Layer 4 of a small transformer language model trained on English Wikipedia (12 layers, counted from 0, width 128).
A neuron's activation on a vector x is GELU(weights . x + bias), where the dot is the dot product.

Input weights of the MLP neurons that the questions are about. A number n stands for n times 0.0058.
n15 (bias -0.028): -1 11 5 5 -4 4 -16 -18 3 3 7 -1 -2 14 -49 -20 11 0 -5 -19 -9 11 27 -22 13 15 0 -9 18 40 -5 -1 27 13 17 5 -10 -4 5 0 -10 -6 -6 -7 -9 -8 -2 7 -29 -4 6 23 -21 -9 -9 -5 -6 -1 7 6 4 -1 6 -12 -2 26 -24 8 7 -27 -9 5 1 8 -8 3 2 -29 -26 8 29 23 1 5 22 -32 -15 -1 7 12 16 9 -21 5 12 -5 24 -9 8 -3 19 14 -31 -33 9 7 4 6 3 -15 -20 -7 19 20 -29 11 -15 -11 -15 -33 9 7 13 -6 12 15 12 0
n24 (bias -0.006): 17 -22 -24 -34 -30 -11 -1 -33 -5 -51 -12 -3 -16 5 -5 18 -2 -18 -38 -1 16 6 -21 -16 -8 -8 2 -8 5 -4 -4 -65 16 -9 -23 2 13 -4 -9 -19 -8 -5 2 1 15 14 18 -2 26 10 -34 15 30 3 6 -17 48 -12 6 17 16 22 28 13 19 18 -13 7 -31 26 21 -6 46 6 10 11 1 43 -35 -25 -9 26 8 14 5 -11 12 -10 2 10 -6 -2 -24 24 16 17 1 21 4 15 8 6 -1 -10 1 -51 -10 -19 28 -19 38 -8 15 10 -16 3 -10 18 -40 -22 -18 -18 15 13 -11 18 -56 19
n37 (bias -0.010): -20 39 36 38 -39 12 -27 -35 18 37 -19 -16 26 8 -1 2 -1 -42 -11 9 51 6 18 -12 -1 -33 -47 -15 -16 -5 -55 15 -23 30 19 25 44 -13 -10 10 -18 -14 -40 -80 12 46 -14 37 -30 -3 -40 -16 -7 -26 -33 43 -37 -3 50 25 -2 6 78 7 -5 4 60 36 26 -22 -7 -33 27 -7 8 94 -50 -23 0 16 40 22 24 21 58 13 32 41 -39 -1 -47 -11 -21 10 41 9 8 -12 -16 -32 22 32 -8 -7 16 -47 15 -9 2 -78 4 24 12 13 0 3 -12 12 -12 -34 2 -44 21 21 -40 -9 -11 -14
n46 (bias -0.014): -10 -18 -11 26 20 -9 11 9 -12 -26 6 13 35 25 -6 5 -12 -8 16 11 14 5 9 -8 3 -11 7 -13 -17 0 -3 -15 33 14 -6 -6 32 11 12 10 -15 19 34 11 10 -2 -3 -24 36 -19 -26 -21 -1 10 -31 -14 -1 -9 -1 -6 -25 -30 -17 2 2 42 18 6 10 -13 5 -3 -7 2 7 -17 -25 15 4 -12 5 -16 0 -3 -18 -26 -11 -7 -25 5 26 24 -13 10 -29 -2 -11 13 7 -22 -15 24 0 -14 -2 2 12 0 -13 -17 -28 -9 -3 3 4 9 -3 12 0 -3 8 -7 0 7 -14 13 18 -5
n88 (bias -0.015): 13 4 45 7 12 -36 -28 5 10 22 5 -26 15 17 -1 2 22 -10 15 -11 17 -14 1 -17 24 -2 -2 -25 -9 17 -6 17 26 -11 -12 22 -2 -1 2 6 24 -6 37 -32 5 19 26 1 -21 1 9 6 -23 -2 -19 27 -31 13 9 4 -33 29 25 -5 -18 -39 -4 -15 -16 -34 -13 -7 13 2 16 21 5 -23 5 31 -8 11 1 1 12 -23 10 45 36 21 -17 -14 -28 15 24 -21 -2 -44 10 -5 24 17 -2 -15 2 -25 -22 14 -8 -14 -19 -7 1 -18 -7 2 -23 -18 2 -18 19 -31 18 -26 0 1 12 -12
n96 (bias -0.012): -13 -14 -33 1 -1 -10 -2 0 23 -27 -14 -3 12 16 -13 46 -4 16 5 3 5 23 27 1 -27 8 45 -2 -18 0 8 -11 -11 -12 -21 0 -27 -11 -8 -12 29 1 0 -3 36 -1 -29 -28 20 6 -19 1 6 26 -37 17 13 -9 -9 5 -7 25 -18 -19 22 14 -8 -17 -7 11 -17 -17 5 5 37 1 -32 -17 -15 3 7 1 29 5 -14 -1 -35 -12 16 -8 -7 -9 -7 1 15 10 3 10 -5 11 -5 6 -30 3 13 15 19 4 8 -49 10 13 16 13 -10 -20 25 13 -16 3 -4 -8 15 39 -5 12 9 -12
n99 (bias -0.000): 30 6 2 -1 -17 7 -2 -5 11 -1 3 6 -2 5 8 9 -3 -38 -41 12 23 -3 1 -4 7 -40 -9 -2 10 16 -9 19 18 -34 1 6 25 15 -23 -2 0 6 7 -8 -15 4 11 26 -13 -7 -11 25 16 18 -22 54 -24 4 -14 28 -4 41 12 -14 -33 5 -15 -18 8 -15 12 19 -5 -11 -22 23 -7 -1 -4 12 -4 -6 3 20 22 0 -26 5 25 35 14 -2 -6 -14 -1 -19 -8 5 -15 7 17 10 -7 -20 2 -30 -9 7 -6 -32 23 23 -11 36 9 -14 -39 14 -21 12 -5 -18 -3 18 9 7 -4 19
n125 (bias -0.043): -32 4 -30 5 -31 47 10 16 33 -4 7 -2 11 -36 -6 -15 -8 16 22 17 -56 -10 -9 6 4 -16 -6 -3 -8 -18 12 -21 53 -17 38 -15 -12 -46 -7 -22 2 -1 12 -9 25 4 18 -34 -12 30 34 -2 -33 -19 -26 -5 4 -34 6 16 -6 -13 -4 -22 -8 2 0 6 1 -10 20 15 10 -29 -2 -24 44 5 1 15 17 -35 -13 -19 17 1 -1 23 -1 10 26 -4 20 -17 -10 -3 -7 -4 -29 16 -12 -6 3 1 -3 -7 19 4 -4 -15 -25 35 4 11 11 40 -13 -23 -52 47 9 5 2 3 0 22 -8 19
n145 (bias -0.006): -28 -20 -33 26 36 -25 18 -12 -16 -6 9 3 11 7 -27 8 3 7 -8 -19 13 17 -11 -4 53 -10 -19 -29 -15 5 15 -17 13 16 -22 -27 21 8 6 -9 -19 -12 12 7 27 -7 11 -10 18 -25 0 -28 8 6 -25 -17 42 -10 1 -6 16 -35 10 1 -9 7 23 5 -5 19 -7 -2 1 -4 7 -15 -43 21 -4 0 15 10 -18 0 -9 1 29 14 1 2 19 35 24 -11 7 -4 -1 10 4 -17 16 7 14 -24 7 26 18 -20 15 0 -26 -15 -2 -28 -1 6 0 30 13 -19 -3 4 26 8 13 11 6 -16
n146 (bias -0.063): 9 30 -1 -17 0 -1 -27 -40 13 -5 -21 5 -26 28 -32 -4 -34 -25 -2 -26 2 -13 -28 5 37 3 24 -5 45 17 -34 18 30 25 23 -40 46 14 7 51 13 -21 0 -51 -20 -2 16 46 45 14 -30 -12 32 0 -29 24 -3 -1 -11 -2 15 15 40 -10 -1 -21 48 19 -48 -13 -9 12 8 -2 -22 34 7 1 -28 -7 29 -51 53 3 9 -5 -15 12 -3 17 -2 -12 -44 -31 30 -6 3 9 0 -21 49 70 -62 -4 -2 -6 2 -1 12 -7 -23 -74 10 30 -13 -16 -33 2 7 -9 15 -21 54 9 -6 4 -29 -15
n149 (bias -0.011): -10 -12 22 10 8 15 -30 -35 15 -3 0 -7 18 11 -43 -6 -17 14 13 3 3 7 10 -15 18 31 29 22 -2 27 -9 -10 -8 0 -1 -27 -4 -4 -7 -2 1 -8 3 6 19 20 -6 5 -2 -6 9 20 12 -19 6 -2 6 -20 -11 21 -21 -6 5 -22 -14 19 1 6 -6 -54 -18 -1 8 12 -16 -1 1 33 -31 0 -14 -15 8 -14 2 -17 -2 32 8 15 -10 -19 -26 8 -7 -12 9 9 4 12 10 3 -10 -25 -1 -18 21 11 26 -19 -2 -12 21 1 -17 15 -2 4 4 -5 17 -9 41 11 9 12 19 -3
n204 (bias -0.011): 2 0 1 19 26 14 -7 -19 1 -7 -16 -12 13 8 -49 -9 -14 -14 8 -8 4 24 11 3 -18 0 -16 23 2 -15 -18 -17 0 7 -6 -17 -19 9 7 18 1 -24 16 10 20 -28 27 -25 2 -2 9 -14 14 7 -21 11 -6 0 -19 18 -4 -14 -7 -23 -1 7 17 -8 -26 -4 -17 2 23 22 -8 -14 -21 13 -16 18 12 25 15 21 24 12 -15 4 16 26 -43 -35 11 40 1 7 10 1 -3 4 -14 7 -37 16 4 -6 3 13 -37 20 -12 -14 39 -2 -18 -1 -20 2 33 -25 16 -1 34 8 9 23 -7 -20
n205 (bias 0.013): -5 11 -8 7 -39 -12 19 -4 -21 -27 2 -7 14 4 10 6 -7 -2 -13 -4 10 -10 19 -3 -28 9 -9 -36 -19 -12 16 -43 31 -2 -23 -47 0 -36 -3 0 10 13 8 12 11 -1 -22 12 -18 -3 25 23 -4 19 -33 12 11 -10 -11 18 5 5 -6 6 12 -1 -35 -3 -14 -5 7 12 12 -6 -18 -24 -11 -19 -4 -29 6 5 -13 26 9 -1 -9 -2 5 30 9 -18 9 32 4 20 -2 27 -4 3 -1 16 -14 -11 9 1 4 -5 -6 -10 36 18 3 -5 -29 -17 -17 14 0 -8 -16 -4 -7 -14 3 37 15 4
n216 (bias -0.052): -22 -8 4 -8 -13 -6 9 -14 -16 16 1 14 0 -7 -29 -28 0 10 -11 -12 -2 14 11 -8 18 -4 -9 -32 9 -2 -9 -1 39 2 -24 4 10 -8 3 -7 0 -9 -9 -8 -2 -36 36 -1 2 16 0 -33 -3 -22 -15 -29 -11 -4 -6 -9 35 -10 10 -20 4 19 0 -1 4 -16 2 1 -22 2 -13 28 6 22 -10 18 -6 -28 35 9 26 -33 -5 35 12 30 -8 31 -2 19 3 5 31 9 15 -32 8 6 -1 -16 4 -1 -4 -16 -5 40 -12 -6 18 3 -25 27 -32 -3 -2 -13 9 18 9 -9 10 15 19 14
n219 (bias -0.025): 16 62 -3 -40 -15 -7 -11 -2 49 -6 9 -5 -23 -14 -6 -23 35 -5 16 -22 11 -30 -40 6 67 -16 -5 -14 32 41 5 24 1 -5 3 -23 9 24 10 10 -9 -16 -9 -22 -14 16 -8 44 -9 -1 11 -19 28 24 2 -15 -10 12 -6 0 21 -23 28 6 -4 -25 37 -6 -38 -2 16 2 -16 -1 -26 24 -16 19 -10 7 5 14 3 -8 2 2 0 22 3 -6 -20 -6 -4 26 -1 -7 -23 -6 5 -10 23 7 17 4 18 -10 -34 -7 11 38 -7 4 2 -20 -22 19 -29 -3 26 -48 4 10 19 -31 -14 15 -25 14
n236 (bias -0.043): -31 9 -7 7 -11 16 9 26 23 -19 -6 -6 5 -25 -12 -20 13 -9 25 10 -41 -14 -2 11 -8 -4 11 -3 -7 -17 17 -25 49 -17 34 -39 -13 -53 -10 -14 6 7 5 -3 42 7 4 -26 -25 32 21 15 -16 -18 -5 5 2 -26 24 5 -2 -35 10 -19 12 -18 -10 18 11 -25 12 5 27 -18 18 -4 26 -7 10 29 18 -50 9 -22 7 -13 17 5 -5 22 5 7 6 -1 7 17 14 -21 -17 1 -14 -5 -12 -24 15 -11 33 2 10 -36 -20 36 5 2 4 26 -7 -7 -52 22 7 -21 10 -3 -5 22 10 -13
n264 (bias -0.041): 10 -7 2 2 17 12 48 -2 -24 -20 -29 -23 -7 14 2 -5 -47 5 -32 7 -16 21 22 -13 -12 -6 -9 -4 -17 3 16 -24 11 16 -2 5 12 22 -9 4 -13 12 -1 -1 3 9 21 -27 32 16 3 -15 36 22 -4 -5 -11 -14 8 24 29 12 -9 -18 15 29 -4 -19 16 34 -15 -2 16 10 6 -16 21 0 -45 9 10 -3 -9 -1 16 -8 3 7 -21 3 -4 -6 -4 -13 8 -14 35 -20 14 16 -10 -22 -4 1 -2 12 26 16 -20 -3 -15 -44 13 -15 -18 -15 -25 20 -18 -5 -16 -18 5 16 0 -4 -22 3
n265 (bias 0.002): 23 44 -10 -25 -35 4 -30 -16 -6 -25 -13 20 -9 -21 5 -11 1 -45 -70 15 13 -9 10 17 15 -37 2 3 57 63 -19 19 8 20 7 25 23 23 -6 11 -13 9 -36 -37 -35 7 1 11 14 -24 6 20 29 -4 18 7 5 -12 12 23 -25 -22 17 5 -19 7 -12 -35 10 -1 8 -8 27 -11 6 20 -15 31 7 24 5 -19 12 26 6 -24 8 -41 -43 71 6 17 -7 9 6 12 -2 19 -10 -35 6 32 6 11 -5 -8 -12 -25 -12 -8 13 19 -7 -21 -12 -21 0 23 3 -12 9 -9 10 -23 -3 24 -16 4
n271 (bias -0.070): 23 34 34 -41 -34 16 -20 -28 8 16 7 -29 -45 24 -54 14 -15 -8 11 -42 -6 -20 -31 -4 49 -16 -14 -24 -6 34 -12 32 55 14 -58 -27 49 0 -1 1 37 -12 20 -50 10 -44 17 38 17 14 -22 -11 9 -3 -7 -19 -5 -7 -18 82 0 -9 16 -7 -16 -12 71 12 -58 -33 5 14 21 -5 -22 11 -12 -21 -52 -1 1 29 -1 54 1 -18 -19 29 12 53 21 -34 -15 4 24 -2 10 15 -9 13 4 52 -37 12 4 -18 14 6 -18 4 -15 -7 1 34 -37 -23 -16 -32 7 -36 11 18 65 0 -17 47 -83 33
n290 (bias -0.051): -6 -24 23 16 20 23 50 16 -1 24 -18 -43 19 -8 -5 12 -3 3 2 7 22 -2 6 -24 -9 -3 -11 -31 -3 -4 -13 -8 33 -22 -20 19 -9 10 -15 -19 14 -19 -15 15 5 31 25 12 18 -6 -9 -7 9 0 33 -28 24 -4 14 18 3 1 -30 -29 8 16 29 -48 -20 -30 12 8 26 7 -37 24 5 -4 18 2 -29 -27 8 -21 20 15 24 -5 21 55 -24 -6 2 23 42 -37 25 -2 -29 3 -10 -32 5 26 0 18 3 14 -41 -3 -1 -2 -5 -40 -25 23 12 1 15 7 2 -7 -2 -5 -3 35 -8 13
n313 (bias -0.006): -10 53 9 3 -33 -47 -13 -13 9 -12 3 -6 -8 -1 -1 -11 -11 -9 15 -10 15 -2 22 -3 -30 31 -12 -46 -43 5 -6 -44 37 16 1 -22 -13 11 -15 3 27 14 5 -34 -7 46 -23 29 -24 23 11 31 3 30 9 32 11 12 3 10 -7 21 6 2 25 -10 -11 37 -8 -15 20 25 19 -10 -8 -19 -2 -7 10 5 20 -11 11 -17 9 -18 8 -12 12 3 -5 -27 -5 3 6 9 13 4 2 32 -19 2 -14 4 7 -18 -8 8 -13 -1 30 3 3 0 -28 -17 -3 -8 -14 15 -18 -38 1 31 16 6 0 -26
n345 (bias -0.007): -28 -17 16 -20 4 24 6 -17 -14 59 -4 6 11 12 -9 5 -8 -26 1 -9 8 25 8 10 25 -1 -5 23 -3 -8 -8 16 -22 9 -10 -31 21 -21 15 -1 3 5 -20 -2 -2 -18 43 -26 20 6 -6 -27 -4 -12 -8 -16 33 4 7 -10 25 -27 14 -1 2 31 -5 -11 2 4 -43 1 20 18 0 4 7 18 -20 13 22 -10 -4 10 20 6 35 18 0 9 -12 33 -18 19 -1 1 24 -19 12 -29 3 -34 -21 7 -10 -35 -7 -25 -18 3 -34 -9 19 25 0 15 -4 -8 -23 2 15 -16 0 -29 -2 2 26 -7
n366 (bias -0.015): 0 -4 45 -2 7 -5 42 -5 10 24 5 -9 7 23 -15 -11 -1 2 1 -32 0 -32 14 3 -5 -8 16 -2 -7 27 -4 5 22 -7 -6 -20 -6 3 10 5 29 -9 8 -2 0 -4 15 -14 -16 4 10 -7 -12 7 8 -20 13 -5 9 -26 -17 13 -19 -2 1 -28 9 0 -21 3 12 -15 -22 7 -13 -25 3 18 -16 -5 -6 40 3 -17 26 31 15 31 18 4 -20 12 -6 11 12 -14 17 -1 5 -4 -10 -11 11 -1 2 12 -4 6 -36 12 -13 15 1 -12 -15 3 3 -37 -8 -23 -3 6 5 -11 8 26 -33 2
n408 (bias -0.011): 6 4 7 1 15 22 -1 4 -18 -13 -42 -8 -7 15 1 -14 5 -4 -6 2 -12 -9 -3 26 21 -35 -11 -9 -7 -3 -13 28 -13 11 31 -9 -12 12 -13 -9 -17 -5 -22 -5 2 -13 -3 11 10 41 -3 -13 29 7 10 12 13 -16 -4 -1 -8 -10 -22 -4 -20 -1 19 -5 -2 1 -21 15 -3 -8 -12 18 13 39 0 18 0 -7 12 -12 -3 35 6 25 -7 -2 -61 -5 8 -14 0 -4 35 18 7 0 -23 -18 2 10 4 3 -18 2 -9 4 10 5 -1 -34 8 -25 29 8 14 36 5 1 1 -5 12 3 11 1
n409 (bias -0.015): 4 6 11 6 32 25 -2 -6 -14 29 -18 14 -25 -5 12 -31 2 -25 -17 5 -14 23 -27 16 24 -18 8 -21 41 18 -1 29 -10 -27 18 -5 -5 17 -5 -18 15 2 -5 2 -1 -37 -9 -15 -2 10 7 -25 -5 -14 25 -32 4 -1 8 18 -33 -4 11 9 -26 8 -4 -8 12 -27 -51 11 -14 14 -17 16 2 13 -2 17 -6 -8 -24 19 -2 8 23 19 -6 11 -10 16 -34 5 -46 11 50 -16 23 -16 -24 -22 -10 -10 -4 -4 -14 -11 7 20 -32 -10 11 42 -7 9 39 1 -25 -24 6 5 -17 -32 8 25 -26 27
n455 (bias -0.033): 0 -31 -22 36 30 3 28 -21 -21 -16 -24 -4 -17 2 -3 2 -1 1 -18 -2 -9 -5 27 -3 17 -11 19 -2 -11 -7 5 -33 4 -4 -7 -7 19 -16 0 10 8 -14 -5 21 15 -17 24 -15 39 1 1 -15 30 15 -8 3 23 -15 -1 -4 6 -8 1 -25 22 5 1 -12 6 16 -12 -3 13 -4 12 -14 -23 16 0 16 11 13 -10 4 -2 -5 7 12 -23 6 -4 18 9 15 21 8 10 18 -9 -27 29 2 -16 -26 1 -2 10 4 11 -11 -3 -6 1 -4 -13 -5 1 -11 9 16 2 -15 8 -3 -16 -6 19 1
n465 (bias -0.030): -7 11 42 -2 -7 52 29 6 -20 49 4 -17 -10 19 2 -8 21 -16 24 -14 8 -66 -44 -3 82 -54 13 -13 17 17 -50 17 6 8 7 21 10 -11 4 -12 -2 -18 17 -7 0 -17 45 30 11 3 2 -23 -22 -12 43 -59 -12 1 -6 11 -16 3 -10 10 -6 19 8 -16 -16 -14 -34 -12 -25 11 -21 9 57 13 -10 7 -42 20 26 8 -12 19 5 38 23 19 -54 -14 -30 -2 -38 -15 -7 -18 28 19 4 9 -2 30 -12 -38 -33 1 -44 39 -25 2 9 -8 -23 13 -1 10 -24 -27 20 -9 5 -46 -1 13 4 34
n468 (bias -0.009): -13 7 17 18 3 -5 8 -4 -9 36 -2 -11 20 -4 1 3 -34 -33 9 12 -10 5 30 -6 1 -16 17 5 -5 17 -5 -19 8 -1 43 -8 -6 14 16 7 -25 6 33 1 -6 3 4 12 38 -4 -8 1 19 4 -4 1 -22 6 -16 -4 -18 0 14 -13 -16 22 -14 -13 -2 -20 -28 22 10 0 -6 40 -4 5 1 2 -8 -35 19 -25 37 -26 8 -1 -3 15 -15 10 -3 18 11 -22 2 10 -14 -23 9 29 -18 15 -3 -16 -12 14 -17 -1 -14 0 -3 -18 -13 17 5 -10 18 6 2 -34 9 26 -5 0 20 -19
n470 (bias 0.011): -5 52 18 0 -11 22 21 22 1 24 -6 24 33 -2 0 -26 -1 6 15 3 27 -14 3 8 4 -37 1 14 49 8 -5 4 -4 -13 -31 -4 7 18 -9 19 -26 23 17 -31 -15 -2 11 -10 -4 -12 8 -21 -17 -5 14 -9 -3 -19 -3 14 37 -29 -33 -6 -15 40 7 -22 4 -24 15 4 -9 17 -8 2 21 -19 4 7 -27 -17 -3 2 -5 2 -14 -6 -14 53 8 30 17 9 -22 -31 -13 -14 1 -8 -41 -12 -1 34 -1 -33 32 -5 -14 -2 -12 9 1 4 -26 -8 -35 -18 -6 -14 -10 20 2 7 6 26 21 16

Each question shows a token from some text and the vector x that enters the MLP there. A number n stands for n times 0.066.

"1": 10 -6 0 -7 -7 7 -6 -10 0 -4 14 1 -4 -5 5 -8 -4 0 5 2 -7 8 8 -25 -5 12 -8 4 -2 3 26 6 2 -6 5 -16 14 9 14 0 -8 27 4 10 -7 2 -8 -6 -15 -17 8 13 10 -4 -5 10 -7 -26 13 -10 -4 -11 -3 -40 -3 -2 -5 18 1 -3 7 -21 0 25 13 -9 -3 7 -13 -3 4 2 -16 -3 0 1 -15 -5 14 11 30 -1 -2 5 -4 -17 1 39 22 -14 14 4 1 0 33 6 1 -38 8 -8 14 3 -34 2 -34 4 -3 0 9 -10 29 5 -5 -3 13 -56 5 -21
Which of these neurons fires most? n15

"e": 7 -4 3 0 -1 1 0 -8 2 2 6 -7 1 2 9 -10 -12 4 -6 -6 -16 1 3 -22 -13 -3 -5 2 3 13 4 11 0 5 7 -7 -9 6 25 0 4 55 -2 17 -6 1 0 -13 -6 -8 4 -6 8 -4 -4 -2 -5 -20 13 -15 3 -12 -5 -35 -2 4 -10 17 11 -8 3 -19 -27 29 4 -11 -18 16 -10 1 6 -1 -11 7 1 11 -7 -5 13 6 4 -4 0 8 -15 -18 4 42 29 -20 -4 9 3 -6 30 -4 -9 -28 2 5 16 11 -28 13 -34 -7 -4 6 10 -8 29 2 -12 -8 11 -38 23 -15
Which of these neurons fires most? n46

" at": 9 -23 1 8 8 20 -8 -12 -11 3 21 -5 -16 -16 21 -9 7 2 -8 -14 -12 10 1 -20 -14 7 -9 1 -12 9 -6 -2 -4 -9 10 -2 -12 8 4 12 2 18 -8 15 -13 4 2 -8 1 -12 13 5 16 -2 0 13 14 -23 14 -10 4 -1 2 -24 -8 -7 -6 7 10 4 6 -18 2 34 17 -1 -3 -6 -18 1 10 -7 -10 6 3 7 -15 -10 6 7 4 5 -2 -7 -2 -25 24 28 29 -6 19 -14 -8 -4 41 -7 -11 -28 8 0 6 -4 -32 4 -26 2 1 0 -2 -11 19 -1 -17 -3 20 -51 14 7
The most active neuron and its activation: n455, at about 1.2

").": 9 -11 -3 -3 4 2 -3 -1 0 -9 1 -3 -10 -7 16 0 -6 7 9 -4 -7 3 4 -23 -13 17 -4 1 8 2 8 -3 9 -2 6 3 -2 1 20 2 -6 21 0 6 -12 13 19 1 4 12 -2 -2 6 -4 -4 5 -18 -21 8 -6 5 2 -1 -43 -10 -3 6 11 -2 4 7 -21 -4 25 8 -7 0 6 -15 -11 5 7 4 1 5 5 -9 0 6 -8 7 12 3 -8 6 -26 -6 27 24 4 3 5 -1 -2 29 5 -2 -32 11 7 0 -11 -52 -3 -13 -3 -6 7 8 -12 31 3 -12 12 20 -76 8 -21
Which two neurons fire most, strongest first? n264, n146

".": 9 -5 -2 2 -5 3 3 -7 -3 -20 -1 -5 0 -2 5 -7 -4 16 -2 0 -14 5 6 -23 -8 14 -8 2 -7 3 12 -2 6 -1 1 8 2 -1 18 6 3 25 6 8 0 11 7 1 5 4 2 1 4 -10 -2 4 -19 -22 15 -11 3 -2 3 -40 -4 -5 -3 16 4 8 3 -20 -2 28 6 -2 -7 8 -15 -1 11 5 -2 -2 4 8 -3 -4 15 -10 6 11 -1 -6 -1 -19 -4 34 25 0 3 3 -3 -15 31 3 2 -35 6 -2 6 -9 -48 -3 -24 -5 -13 7 4 -10 28 -5 -2 6 19 -76 17 -18
Which three neurons fire most, strongest first? n264, n455, n145

" To": 6 1 -19 3 -2 30 -10 -14 6 -20 8 -1 -24 -3 15 -8 5 4 -13 9 -4 5 -7 -20 -13 7 -23 5 -7 1 13 -7 -12 -8 7 10 -21 -5 13 -8 -1 34 3 13 -7 1 -8 9 -23 2 6 5 5 9 -2 2 8 -21 5 -10 -1 9 -2 -33 -4 3 -11 16 13 4 9 -22 3 26 10 -3 -12 10 -7 0 -3 7 -13 2 1 1 -7 -8 13 -4 -8 0 -9 12 -3 -6 3 42 22 -7 -1 -7 -1 6 31 -8 0 -27 20 -2 12 -11 -33 19 -45 -5 18 9 10 13 28 -13 -14 11 14 -29 -6 -21
Which of these neurons fires most? n24

" that": 20 -15 6 -1 -3 21 -17 -5 -12 -3 2 -4 -9 15 19 -17 -7 8 -2 3 -1 5 -4 -15 17 4 7 7 10 9 0 10 8 -5 4 7 -16 11 7 -6 10 17 0 -5 -11 -19 4 19 -8 1 -1 -4 6 -23 4 4 -6 -23 11 -7 -7 -6 -5 -31 -15 -5 -10 24 -4 -5 2 -22 -12 17 4 -7 1 3 -7 -2 -10 2 -3 7 5 7 -7 3 24 5 0 7 1 1 -14 -13 3 45 27 -2 -6 -5 -10 5 27 -9 2 -43 4 11 12 -5 -36 2 -41 1 -11 15 19 -7 34 1 -4 11 14 -54 4 -5
The most active neuron and its activation: n465, at about 1.8

" pro": 13 -30 -7 -1 -5 15 -8 1 -6 -13 -11 -8 -20 0 17 -12 -3 4 0 8 -20 1 9 -20 -5 -9 -4 1 1 4 3 7 8 -9 17 18 -3 -9 38 1 -1 29 -2 -2 -12 8 0 -9 -11 -9 8 5 5 -5 3 1 1 -22 6 -7 10 -12 -13 -35 -7 -5 -4 14 -1 -8 -9 -14 -3 19 12 9 -3 21 -4 13 5 6 -23 9 10 8 -15 5 17 18 -3 1 5 2 -5 -26 8 28 23 -22 -6 -16 -10 14 34 -7 -5 -48 2 2 7 7 -10 12 -22 4 11 10 16 15 24 7 -9 -13 12 -41 0 -36
The most active neuron and its activation: n408, at about 1.5

"ka": 6 -5 -9 4 -11 20 -12 -5 3 -4 6 -4 -5 3 24 -21 -8 2 -4 18 -15 2 18 -18 -26 20 -9 -2 -5 1 2 -4 3 -3 16 -9 -13 0 21 5 2 47 8 9 0 -7 -11 1 18 1 -8 13 12 0 0 9 -3 -20 15 -7 -3 -23 -13 -37 -16 11 3 16 4 -5 11 -11 -4 33 5 -5 -13 5 -9 -4 2 -7 -8 -1 2 -10 -5 -16 10 12 -1 3 3 8 -24 -10 1 31 22 -18 -13 7 7 -4 32 -1 -12 -28 7 2 20 12 -34 -3 -30 0 -6 -2 13 -1 22 -1 -19 -3 17 -40 12 -6
The most active neuron and its activation: n46, at about 1.7

"0": 9 -10 -2 -1 -6 15 -11 -6 0 0 31 -1 0 -5 3 -11 1 17 15 -5 -11 5 -10 -20 5 14 -6 11 4 8 24 10 8 -7 6 -7 1 -3 15 -5 3 24 16 -1 -11 2 -1 -1 -9 -22 3 11 -1 -18 -4 0 1 -25 16 -1 -13 -18 -3 -39 -18 3 5 23 -8 2 4 -19 -10 22 7 -5 -6 7 -13 -1 -6 -5 -14 7 -3 -1 -15 -4 24 7 7 -5 -4 -4 -9 -15 2 35 24 -8 3 4 -3 7 33 5 -10 -36 2 -1 4 6 -34 9 -27 10 -9 -4 13 -11 28 9 -5 1 18 -56 5 -9
Which two neurons fire most, strongest first? n149, n15

" Chi": -2 -3 8 -1 -21 13 -19 0 11 12 19 -2 -11 4 20 -17 2 8 9 -1 -20 -4 10 -23 -17 1 -8 3 -3 2 7 5 10 -8 7 8 -24 -4 8 -6 6 19 -3 8 -7 17 -30 8 5 -8 -10 6 12 -4 -8 17 -1 -20 10 -1 -15 4 -16 -36 -6 1 -21 8 6 4 -6 -15 -4 36 9 -7 -7 11 -4 1 4 1 -3 -4 0 7 1 -13 11 18 1 10 5 -6 -6 -13 4 30 23 -8 -4 6 -6 -9 33 3 -8 -33 3 -22 17 0 -29 11 -28 -15 33 3 11 -2 21 10 -21 10 20 -40 11 -15
Which of these neurons fires most? n96

" vessel": 3 -9 2 -4 -11 15 -3 -5 -3 -2 11 -18 -7 5 7 -19 3 15 -2 -16 -21 3 -10 -26 -4 11 -9 -2 2 4 -8 13 2 -8 12 9 -5 -6 13 -3 4 20 8 18 0 -2 10 5 -12 -8 17 0 16 -8 -5 2 -18 -32 10 5 -1 -11 -13 -40 -3 6 5 17 -15 -6 12 -11 -6 25 0 -7 2 9 -8 -5 6 -1 0 12 -1 14 -11 -4 23 12 5 -9 16 -4 15 -14 -2 40 5 6 -18 -6 -6 7 32 0 -7 -36 -5 -4 12 6 -50 11 -28 10 -7 2 5 3 29 10 -7 3 26 -21 0 -6
The most active neuron and its activation: n271, at about 1.4

"\n": 5 -8 23 5 -6 0 -7 -1 0 1 6 -5 2 1 7 -14 1 3 7 -6 -9 8 9 -27 -3 14 -3 3 -8 8 -7 -1 4 -3 4 -2 -18 1 18 -1 7 23 8 -10 -2 8 6 3 -4 3 -4 15 4 -17 -5 6 -8 -24 12 -33 -6 -1 -10 -42 -6 -1 -27 12 1 -7 3 -20 -9 24 2 9 12 1 -4 2 4 -2 5 7 3 13 -4 1 22 3 8 0 -2 5 8 -20 2 21 29 -7 19 2 1 -2 32 -7 0 -18 4 -6 -2 3 -33 0 -29 -2 -9 0 5 3 27 3 -9 5 17 -88 10 -2
Which of these neurons fires most? n88

")": 10 0 -1 -3 7 8 -19 -8 7 0 7 -2 -7 -3 4 -20 -1 2 8 -18 -6 1 -3 -20 4 9 4 0 8 6 -3 10 3 -6 15 -7 -11 13 24 -4 4 26 6 7 -20 12 9 1 -5 -3 -8 8 2 -5 -8 2 -11 -24 8 -11 -2 -3 -6 -39 -12 4 9 29 -12 -9 -3 -18 -17 24 0 6 5 -6 -10 -2 2 -4 14 0 4 9 -9 -6 14 -7 9 -7 1 -7 -5 -12 0 39 27 -7 0 10 -6 10 28 5 -19 -29 11 13 5 5 -46 5 -17 -1 0 11 19 -14 30 10 -10 5 19 -60 -2 -15
Which of these neurons fires most? n146

" As": 9 -16 -8 4 0 22 -15 -17 1 -21 -5 -7 -8 -6 14 -20 13 9 10 6 -14 6 5 -20 -4 -11 -9 -3 5 -3 10 -14 11 -9 -2 -8 -20 -7 4 -8 2 27 -1 11 -10 3 2 -6 12 -3 5 7 11 -6 3 4 -5 -25 13 -6 -5 -20 1 -40 0 3 -19 7 -4 10 5 -13 -6 22 9 9 1 13 -14 -2 1 10 -8 -9 11 3 3 -9 22 -3 -2 6 -8 8 -6 -3 11 38 29 3 -2 -15 -5 -23 29 -11 6 -44 29 -3 21 7 -25 23 -31 -6 10 8 4 3 32 8 -17 9 14 -32 -1 -10
Which of these neurons fires most? n24